Layer 4 of a small transformer language model trained on English Wikipedia (13 layers, counted from 0, width 64).
A neuron adds its activation times its output weights to the MLP's output. To switch it off is to set its activation to zero at one token and run the rest of the model.

Output weights of the MLP neurons that the questions are about. A number n stands for n times 0.0041.
n0: 2 23 6 -20 -11 -13 4 -2 14 -9 32 16 5 10 25 -32 -15 25 -34 -9 20 19 13 68 16 -30 21 -3 0 16 19 8 -35 -38 -47 41 -14 10 2 23 1 -6 -2 -47 12 -15 -5 -32 -28 26 5 -28 -18 -18 -7 24 3 -27 4 -3 36 6 -43 14
n3: -19 -46 -4 33 6 -35 -31 -11 -14 12 41 36 45 22 3 29 -21 -21 -20 -23 4 20 -9 -18 -12 -9 30 6 1 -10 19 21 7 21 -15 -10 -18 -6 29 -5 25 -25 -27 15 12 12 -9 -34 -10 -11 57 41 -10 39 14 5 -8 -36 -5 -15 6 -13 -30 -25
n22: 24 -6 9 30 43 -11 -11 33 -13 -1 -20 48 -44 40 6 14 23 -1 9 55 -1 4 -59 -30 -5 -7 -59 24 4 -10 -6 -10 -9 18 -2 -1 -56 8 -20 38 17 -17 23 -16 -18 -5 0 33 -4 -8 23 -22 13 -10 -35 -10 -20 17 8 -9 -10 19 -1 -46
n24: 5 -8 33 9 -7 17 1 10 27 6 34 6 50 -19 13 -45 22 0 21 8 -31 -6 0 24 -15 -6 -34 -29 -12 5 -17 8 17 18 43 -25 -16 -47 -27 2 20 25 -2 50 -13 -4 -1 -27 -26 -2 16 -5 15 4 24 5 -36 3 -14 20 -34 -7 1 -28
n41: -9 9 23 -57 17 -13 -1 45 64 19 -47 -5 -12 32 -42 39 42 -20 -5 -28 49 -7 -8 28 -2 4 -7 -88 92 -11 14 45 25 -7 -29 56 -15 21 -13 -38 -25 45 19 -85 -19 -52 28 19 10 10 -16 -10 37 -12 43 -34 -33 46 18 -54 -9 -51 -28 -29
n62: -6 -2 -14 5 15 -4 11 -15 -7 2 -10 14 2 -35 22 -6 25 -13 28 7 -15 16 18 8 -10 -6 10 -55 28 -26 -14 -11 49 24 29 -12 -12 -24 -7 38 9 -26 1 -31 23 -39 14 -11 21 -25 29 -34 -22 -31 12 36 -18 16 7 -15 -11 7 3 -21
n85: 7 -7 -18 16 13 -36 -12 -7 41 22 6 -22 27 -16 0 -12 41 2 -4 -16 -4 31 14 -18 32 -5 25 13 -11 28 -9 -29 -13 -24 6 -1 -8 16 -7 18 -4 -14 -17 -45 21 -34 23 5 -1 -29 -41 -28 0 -24 -29 -19 12 59 1 55 18 26 -1 -25
n127: 15 28 -20 -7 -30 -27 25 -13 -31 -40 38 -30 -2 -23 54 33 -54 -8 1 21 -37 13 36 -32 -1 7 -21 25 -32 1 -37 -23 -2 3 39 0 19 6 -7 17 17 2 24 54 -4 14 -47 -6 -16 -8 36 -29 41 18 -15 15 18 -8 -34 35 13 -41 -55 9
n139: 20 56 24 22 41 17 -3 -21 -38 14 -26 -30 38 -47 -36 -30 20 0 -22 -1 6 -8 -3 -5 15 6 -12 -19 38 -25 -5 -26 39 -29 1 -21 40 -1 0 -38 23 5 38 13 31 -40 8 -11 -4 -6 23 -43 -6 -9 -1 19 -2 -4 33 -24 -3 -28 -43 -13
n164: 21 47 15 -22 23 -2 10 -24 27 -37 -6 -14 -40 3 12 -17 9 -13 -25 -16 40 24 13 -21 35 11 32 6 21 -2 8 3 4 -42 1 -16 -16 -29 3 -22 22 7 12 46 -3 -16 -8 -13 -16 1 -2 49 -25 -35 10 -8 -3 -2 -30 8 31 -24 17 -10
n165: 18 -4 2 -18 -28 14 6 29 28 47 -16 28 -21 -38 8 -3 -4 -21 -34 4 -15 21 22 21 44 18 -2 -32 18 -2 -20 14 -5 0 -39 -53 -29 -20 4 -2 -4 6 12 -14 -7 10 22 -2 57 27 -14 -35 12 -16 -1 -59 1 33 -15 2 -34 -14 2 37
n175: 6 -59 31 20 33 -37 -27 -10 -29 14 3 49 -5 17 19 -40 37 -36 27 3 -23 -3 -63 -4 13 -11 -23 42 -46 52 -57 43 -27 21 16 -9 -62 45 27 -31 -7 -9 -15 23 53 -11 -18 -1 -10 7 40 34 -48 -2 -19 1 13 33 -23 -14 -26 24 6 7
n203: 1 -3 23 16 -21 12 -10 -3 9 -10 1 52 10 7 11 -3 -55 -3 -18 0 -17 12 -22 -5 -22 14 -12 43 11 -21 -3 20 -7 -19 17 17 26 -19 19 -4 -35 -28 -1 -3 7 -1 6 -23 10 29 -5 -26 -3 42 -17 28 17 26 -5 -19 18 -16 -26 -66
n207: -18 -50 1 -20 -5 78 35 6 42 59 -30 1 26 -2 -4 -16 64 19 20 -40 -13 -15 43 37 28 7 -1 -4 15 -31 -46 3 -22 -15 -6 -4 19 30 8 -10 -63 -42 -7 -9 -25 29 2 -8 5 3 -18 11 9 -57 -2 19 -28 -8 17 22 -14 -4 15 26
n210: -11 -28 39 -6 14 6 4 -2 31 -5 -17 -3 -6 7 5 -18 -15 -3 -15 -23 -12 -20 49 60 -21 -18 -60 -28 -26 -26 13 20 0 1 15 6 -1 29 17 63 -3 28 -20 -10 10 12 13 -14 -22 27 2 11 -8 40 -19 0 -13 27 0 -32 -10 27 -7 -26
n230: -22 26 39 -2 -28 5 26 3 20 16 -2 20 -21 8 30 -30 -21 44 0 -34 -7 39 35 7 -1 18 7 -9 -3 -27 -26 8 -94 -41 56 -17 -7 28 27 -16 2 -32 37 -15 -21 16 10 22 -42 51 25 31 -43 -43 -3 -17 -20 -42 46 -19 20 -6 20 -51

Each question names a token from some text and the token that comes next. It shows the activations a of the neurons there, in the order above. A number n stands for n times 0.015.

Then comes g, the gradient of the next token's log-probability with respect to the MLP's output, scaled to length 1. A neuron's effect is roughly proportional to its activation times (output weights . g). A number n stands for n times 0.0049.

"erson", then " of"
a: -9 -6 8 11 -2 25 -11 -11 -5 -11 -11 -7 31 5 -11 -9
g: -15 6 -2 29 -8 -23 -15 22 -17 -69 22 -40 -29 24 13 0 -3 6 -32 -29 12 -33 -26 41 23 -9 29 26 56 17 -45 15 2 49 -3 -11 3 -27 17 -14 -47 -39 -8 10 13 9 -9 -40 11 -3 -5 16 -21 34 40 -25 39 -2 28 -12 4 13 11 22
Which neuron, switched off, raises the next token's probability most? n62

"1", then "st"
a: -10 -11 -9 -10 -5 -11 -11 18 -8 -11 -6 -4 -8 -9 -7 -5
g: -10 -31 -11 -11 7 -12 11 20 -20 -11 -5 -41 24 -15 6 14 53 32 25 -75 -7 21 40 4 2 24 -9 13 -29 43 -41 -15 -38 45 -8 2 20 11 23 -22 -6 25 1 -28 -44 20 13 -8 -10 -1 -25 59 6 -33 -26 28 7 20 -11 6 9 -48 13 1
Which neuron, switched off, raises the next token's probability most? n207

" Cr", then "im"
a: 34 -9 -11 -11 -5 9 -10 -10 -11 72 -11 -1 -1 -9 -7 -1
g: -20 26 -21 50 3 -13 -9 2 16 33 -9 56 6 -26 15 15 50 9 15 -18 6 10 -63 7 -9 -9 15 -13 -35 15 4 12 9 -14 -6 25 6 11 -7 14 6 37 3 -6 16 -50 -42 24 -50 -11 8 3 -18 -64 -8 10 11 -12 25 -54 -18 51 -13 -4
Which neuron, switched off, raises the next token's probability most? n164

"4", then "th"
a: -3 -6 -9 -10 -8 -9 -1 -11 -11 -4 -11 3 -11 -3 25 -9
g: -4 13 -13 -27 -20 -33 -55 -2 -19 -7 -10 -36 -45 25 10 55 12 30 -28 -23 26 -43 4 31 16 -7 4 7 -44 20 1 -21 -10 -24 -10 29 12 -2 24 -18 -8 16 -37 6 -11 29 -2 16 33 9 11 10 48 2 -23 -1 -7 25 -28 -31 57 -14 29 54
Which neuron, switched off, lowers the next token's probability most? n24

"0", then " |"
a: -9 1 -10 27 -2 -11 -6 -10 -6 -3 -10 -2 -2 -11 -11 61
g: -48 0 48 16 -17 -7 -6 -20 1 -1 3 -5 55 -27 20 -13 0 -13 11 15 -7 17 -9 25 -17 -28 7 -12 32 -68 14 14 -15 22 8 -4 -35 28 7 38 29 -3 15 34 31 -76 23 -17 -38 18 6 3 -5 -2 26 2 -22 11 -1 30 10 -13 -30 -60
Which two neurons, each switched off alone, lower its probability most, in order? n230, n24

"\n", then "2"
a: 15 -1 -7 -11 -5 -10 -7 -3 -11 37 -6 -5 -3 -10 -11 -5
g: -11 15 46 -16 43 -28 -20 24 16 -6 -10 -21 27 -11 -1 -13 3 2 -51 6 -10 -2 41 -30 11 -8 3 12 -21 11 10 13 13 30 17 -57 5 -31 -35 -3 19 16 -10 -14 28 -32 25 -14 59 -15 7 -3 19 37 14 -1 -13 27 -19 11 -14 -94 -14 20
Which two neurons, each switched off alone, lower its probability most, in order? n164, n207

" cr", then "imes"
a: 14 -11 -11 -11 -3 15 -11 -10 -9 -2 -9 -2 19 -2 -3 -10
g: 13 34 48 -24 8 3 24 -38 -43 -1 27 -31 -32 50 -8 -9 -14 -20 -30 20 28 -34 60 -22 2 12 2 -6 17 -7 15 -4 26 -11 -7 -1 0 -12 19 -38 37 -12 -3 -3 13 31 -9 10 34 -47 -22 -36 -24 59 -14 -7 -5 30 -34 35 -6 -29 4 -15
Which neuron, switched off, lowers the next token's probability most? n230

")\n", then "1"
a: 8 5 -2 -11 -4 -11 -9 1 -10 21 -5 -11 -1 -11 -10 -2
g: 0 0 33 -4 63 -35 -25 36 6 -8 0 -10 27 -9 7 -19 5 -5 -33 5 -16 -6 37 -26 -13 -17 4 49 -22 29 2 39 -13 37 2 -49 12 -34 -31 -7 16 19 13 -2 24 -34 -4 -29 17 -20 14 -17 -21 39 16 4 -17 38 -4 26 -14 -82 -8 15
Which two neurons, each switched off alone, lower its probability most, in order? n207, n164

"S", then "D"
a: 3 0 -11 13 -7 27 -10 -11 -10 10 -4 9 7 -2 -11 -1
g: -22 24 -28 10 -27 24 -8 -13 26 1 -8 12 -5 5 -2 32 -51 1 -29 26 -27 26 -57 -18 -7 -12 43 -8 8 18 -30 2 3 -1 -7 17 -7 -56 3 13 -14 -33 7 0 -3 35 2 42 26 13 -11 -19 12 -1 34 5 -15 26 -9 25 -20 -61 85 4
Which neuron, switched off, lowers the next token's probability most? n210

"art", then "y"
a: -6 -9 56 9 -8 10 -11 -11 -5 -11 -3 -8 50 85 -6 -3
g: -23 -10 2 13 14 26 -4 56 29 47 38 45 61 3 -19 -29 30 -5 -20 -34 12 -25 -26 -11 -30 -16 -29 -40 16 -20 8 5 -9 5 -12 71 9 17 -12 -32 10 3 -16 -29 -8 -43 -9 11 -13 8 -15 37 4 -48 -3 -20 -28 -16 7 25 5 3 14 22
Which two neurons, each switched off alone, lower its probability most, in order? n207, n127

"1", then "4"
a: -8 6 -8 11 -9 -10 -9 -10 36 9 -11 -11 -6 -1 -10 -5
g: 5 39 21 -8 52 4 -15 3 -3 -5 4 -7 -27 7 -21 46 17 15 -3 53 21 -35 15 -4 4 -12 -7 -27 10 8 2 55 13 4 19 -60 -28 -32 -2 -48 -44 -16 28 -18 6 -21 -4 -18 10 -1 38 -41 7 46 6 -6 0 38 23 3 -39 -28 -42 -3
Which neuron, switched off, raises the next token's probability most? n41

" |", then " Team"
a: -10 41 -7 -11 -4 -6 -9 0 -10 -8 -2 -11 -4 -11 -5 -11
g: -23 6 -2 -32 0 17 20 -26 -33 16 10 2 -6 69 15 -29 32 15 -3 10 33 20 13 49 -37 33 -34 -21 22 -6 27 -8 -62 18 -9 -12 22 15 21 -38 -20 18 18 -35 -29 -22 -32 -11 3 -3 -16 36 30 17 8 18 27 -15 -15 -44 -35 5 23 -26
Which neuron, switched off, lowers the next token's probability most? n85

"1", then "7"
a: -9 23 1 13 -4 -8 -11 -10 8 -11 -8 -6 34 -5 -2 -11
g: -36 24 5 -15 55 2 -7 1 -16 34 26 -11 -11 24 -35 -14 39 -11 6 -6 23 2 -21 -30 -10 -6 21 -20 -39 -6 2 5 4 29 -3 4 -21 42 -70 0 -58 8 33 -21 33 -1 20 27 0 -21 34 -34 24 53 9 -5 -19 -19 4 -32 -21 23 -28 33
Which neuron, switched off, raises the next token's probability most? n203

"ast", then "."
a: -4 16 53 37 -10 35 -11 -11 -11 -8 -10 -9 -7 -9 -6 -8
g: 16 52 4 8 -3 -17 -5 -34 19 -5 19 -18 3 -5 -4 3 -93 -27 -30 17 -47 -4 -3 37 -29 -9 -19 22 -15 13 26 -34 -19 2 0 -30 24 -40 30 38 11 0 5 -1 16 4 -27 2 28 46 4 -4 -18 -25 -13 23 17 9 21 -25 55 19 -24 29
Which two neurons, each switched off alone, lower its probability most, in order? n41, n207

" February", then " "
a: 1 1 -11 -2 -10 24 -11 -11 -7 13 -6 -5 -11 -11 20 -9
g: -13 -35 -19 5 -52 3 -4 59 17 28 -3 55 10 -12 15 -7 34 46 9 -14 4 -24 18 -30 45 -3 25 -31 16 24 -49 14 5 -36 -7 -53 -3 -9 -22 44 -11 -3 -35 16 8 2 -14 16 -3 -14 47 -23 40 0 6 2 -25 13 -6 10 -40 -24 -15 4
Which neuron, switched off, raises the next token's probability most? n207

"inal", then " prote"
a: -9 -6 -9 15 -10 -11 -10 -1 -6 -10 6 -8 -10 -4 -6 -11
g: -5 -22 -10 26 -38 -13 0 -15 40 3 23 -11 -38 -30 59 -6 15 1 30 2 -22 -17 -2 -6 15 28 17 -10 -11 18 -21 -23 2 -31 3 -33 -23 -4 -27 45 -17 14 18 18 -21 34 26 16 -32 -26 56 0 0 14 12 29 4 30 -59 14 13 -74 12 11
Which neuron, switched off, lowers the next token's probability most? n24

" |", then " Tom"
a: -9 -3 -7 -11 6 0 -9 -9 -11 72 -8 32 -9 -2 -11 -1
g: 9 22 -14 -9 -12 -1 59 17 22 17 35 -3 -1 -32 -12 -23 -15 -32 -6 -3 5 -5 6 38 -37 22 -33 40 9 -18 4 -44 28 31 -31 72 19 -20 39 3 5 16 1 -2 -7 6 33 -30 5 -14 -15 -6 -88 21 -9 -12 -28 -29 19 -1 4 -1 -1 -10
Which neuron, switched off, raises the next token's probability most? n175

"1", then " he"
a: -9 -10 -7 64 0 -11 -7 -6 -2 -6 2 -1 -11 -10 -7 63
g: -54 -11 1 -27 -17 2 0 34 -15 48 22 51 -5 13 -28 -18 -15 8 38 29 -29 -30 -20 37 10 59 -30 -20 -28 13 -23 -2 35 1 1 -37 -15 -23 -12 0 -16 17 23 1 -28 37 20 31 9 -18 -5 37 23 3 -34 -26 7 2 23 12 -47 -22 -22 31
Which neuron, switched off, lowers the next token's probability most? n24

"y", then ");"
a: -2 -8 6 14 -2 -11 -10 -1 -2 -4 -11 0 22 -10 -11 6
g: -36 1 23 -14 28 4 32 15 57 -33 -10 -22 34 23 13 -4 16 11 -18 20 -16 38 -31 -8 18 4 12 14 5 44 28 23 -8 -23 -17 -27 14 -4 1 -12 -32 3 -70 -51 0 -15 -3 12 -31 19 -43 -19 -4 16 7 -48 -16 -2 -7 69 -16 24 15 0
Which neuron, switched off, raises the next token's probability most? n85

"isc", then "ay"
a: -9 -11 95 -5 -1 -1 5 -11 51 -2 -6 -11 34 -1 -9 -10
g: -1 7 -25 -24 55 -9 -22 -18 4 -35 25 -15 -2 10 1 -2 -16 16 -27 -10 -25 13 -18 -1 24 15 -34 36 -25 -7 51 -25 -24 40 -11 13 -13 -4 -21 17 -8 -3 -14 -21 -2 -49 58 15 -26 -14 22 -13 -11 49 -3 1 45 -8 60 -11 62 -30 -9 -1
Which neuron, switched off, lowers the next token's probability most? n22

" of", then " the"
a: -5 -9 -9 -11 -5 -7 -5 -9 -11 -11 -10 -10 -5 -5 -8 -9
g: 2 25 1 8 58 -6 8 14 19 5 41 26 48 12 -32 -5 10 27 -18 -3 1 6 -20 9 -13 -32 -6 32 -5 -6 3 -13 7 13 -12 -26 -7 -72 8 -9 -36 -32 41 -23 20 -8 -11 -44 -3 8 14 -24 -60 9 30 -13 -50 -23 40 -16 46 8 4 27
Which neuron, switched off, raises the next token's probability most? n139

"oci", then "ad"
a: -10 16 -10 1 -11 -9 1 -9 -8 4 -11 -2 -11 23 -11 -3
g: 43 -37 49 -16 -20 12 -31 30 -5 -5 -18 19 -7 -2 9 55 9 -11 -41 -17 -8 -10 -13 -31 19 -19 -43 -35 -41 -13 7 -41 -4 37 17 -21 3 25 -18 -3 28 12 48 3 23 21 -6 11 6 9 -5 29 50 -10 4 14 -12 41 10 18 -12 -15 -67 -22
Which neuron, switched off, lowers the next token's probability most? n0

"-", then "Th"
a: -10 23 6 -11 -4 -11 -11 -6 -11 -11 -3 0 -10 -2 -11 -9
g: 14 -18 2 10 -32 1 16 -14 -21 -27 -38 38 -15 18 25 -9 -48 4 7 -19 38 -39 20 22 -15 4 6 0 7 10 8 6 64 -41 -19 -20 15 -26 -17 -23 -48 32 8 28 -26 -9 -11 -34 7 29 17 0 -22 -7 40 -7 -19 52 12 17 -37 65 15 2
Which neuron, switched off, raises the next token's probability most? n3

",", then " Mad"
a: -9 -10 7 0 -2 -9 -9 -3 -11 -11 -11 -5 -8 -11 -9 -7
g: 9 -19 20 -22 -38 -4 -24 20 -1 -13 -36 -12 10 -17 28 29 -2 15 -11 -14 14 -29 7 -61 -5 16 12 -43 -7 -13 22 36 -1 32 5 -39 -3 -4 -12 7 54 -1 -22 8 -9 5 -16 16 12 -14 57 19 61 -11 32 -9 26 -6 -54 7 -60 16 -2 35
Which neuron, switched off, lowers the next token's probability most? n0

" graduated", then " with"
a: 1 -6 -9 -3 -1 -10 32 -11 -9 41 7 -11 -9 36 -4 -4
g: 6 -5 16 17 -1 -25 -20 5 9 12 47 -1 -10 19 -30 7 25 30 -27 -16 -23 -7 25 17 -29 9 -9 7 23 -11 19 10 -8 11 -7 19 32 25 6 2 31 -7 58 -33 45 -28 1 -19 -34 -10 -16 -50 2 -51 -56 -17 38 11 29 -45 -1 34 12 -58
Which neuron, switched off, raises the next token's probability most? n164

"im", then "inal"
a: -11 -11 -4 42 -10 9 -10 -8 -1 -11 29 -9 19 -11 -9 1
g: -41 37 15 25 7 -16 3 -25 1 49 48 -2 1 -15 -19 -10 10 9 -34 -20 34 -45 -1 7 -9 4 62 -8 53 -21 27 -54 6 -25 -78 1 13 8 -40 -3 -16 11 -31 10 -13 1 30 32 -29 -6 9 -4 18 -3 18 -5 -17 -4 14 29 -12 9 8 -4
Which neuron, switched off, lowers the next token's probability most? n175

"amil", then "ies"
a: -11 -10 -11 -11 -9 -6 12 -11 -9 -10 -4 -10 -1 13 -11 -7
g: -27 8 12 48 9 5 -15 -11 -37 40 7 -27 40 40 0 -25 46 -4 14 -16 -10 -46 9 32 -28 5 3 9 46 -44 -20 2 1 -30 14 5 28 26 -9 -24 -45 41 -34 -4 20 -10 -9 -12 -38 -28 -6 -18 27 -6 -12 -32 -6 -9 -24 28 26 52 30 -4
Which neuron, switched off, lowers the next token's probability most? n207

" ", then "0"
a: -4 26 -5 23 -7 -11 -10 -11 -11 -4 -10 -3 -10 -2 -11 -11
g: -31 16 -26 7 -11 2 -24 8 10 -24 28 22 -13 52 38 -32 -20 -34 -27 -26 -12 -21 -18 -21 22 14 38 3 9 -29 42 -39 -10 -7 -14 13 7 47 -11 17 3 28 -9 -54 13 -37 -23 -14 28 10 11 -6 4 -13 -7 14 38 19 3 -65 26 51 3 32
Which neuron, switched off, raises the next token's probability most? n24

"9", then "6"
a: -7 2 -10 -7 -10 -11 -11 -11 -9 -10 -11 -5 12 -8 -11 -11
g: 40 6 40 -2 9 5 -7 5 -6 4 -50 38 27 -32 -22 -70 11 3 -5 -25 -19 37 27 -12 -21 41 10 2 48 27 -40 30 -32 11 -28 -11 -20 -32 37 14 -18 22 -13 -12 26 -8 -10 36 23 -14 33 -11 -2 -11 4 -4 -13 1 4 7 -73 2 -3 -1
Which neuron, switched off, raises the next token's probability most? n165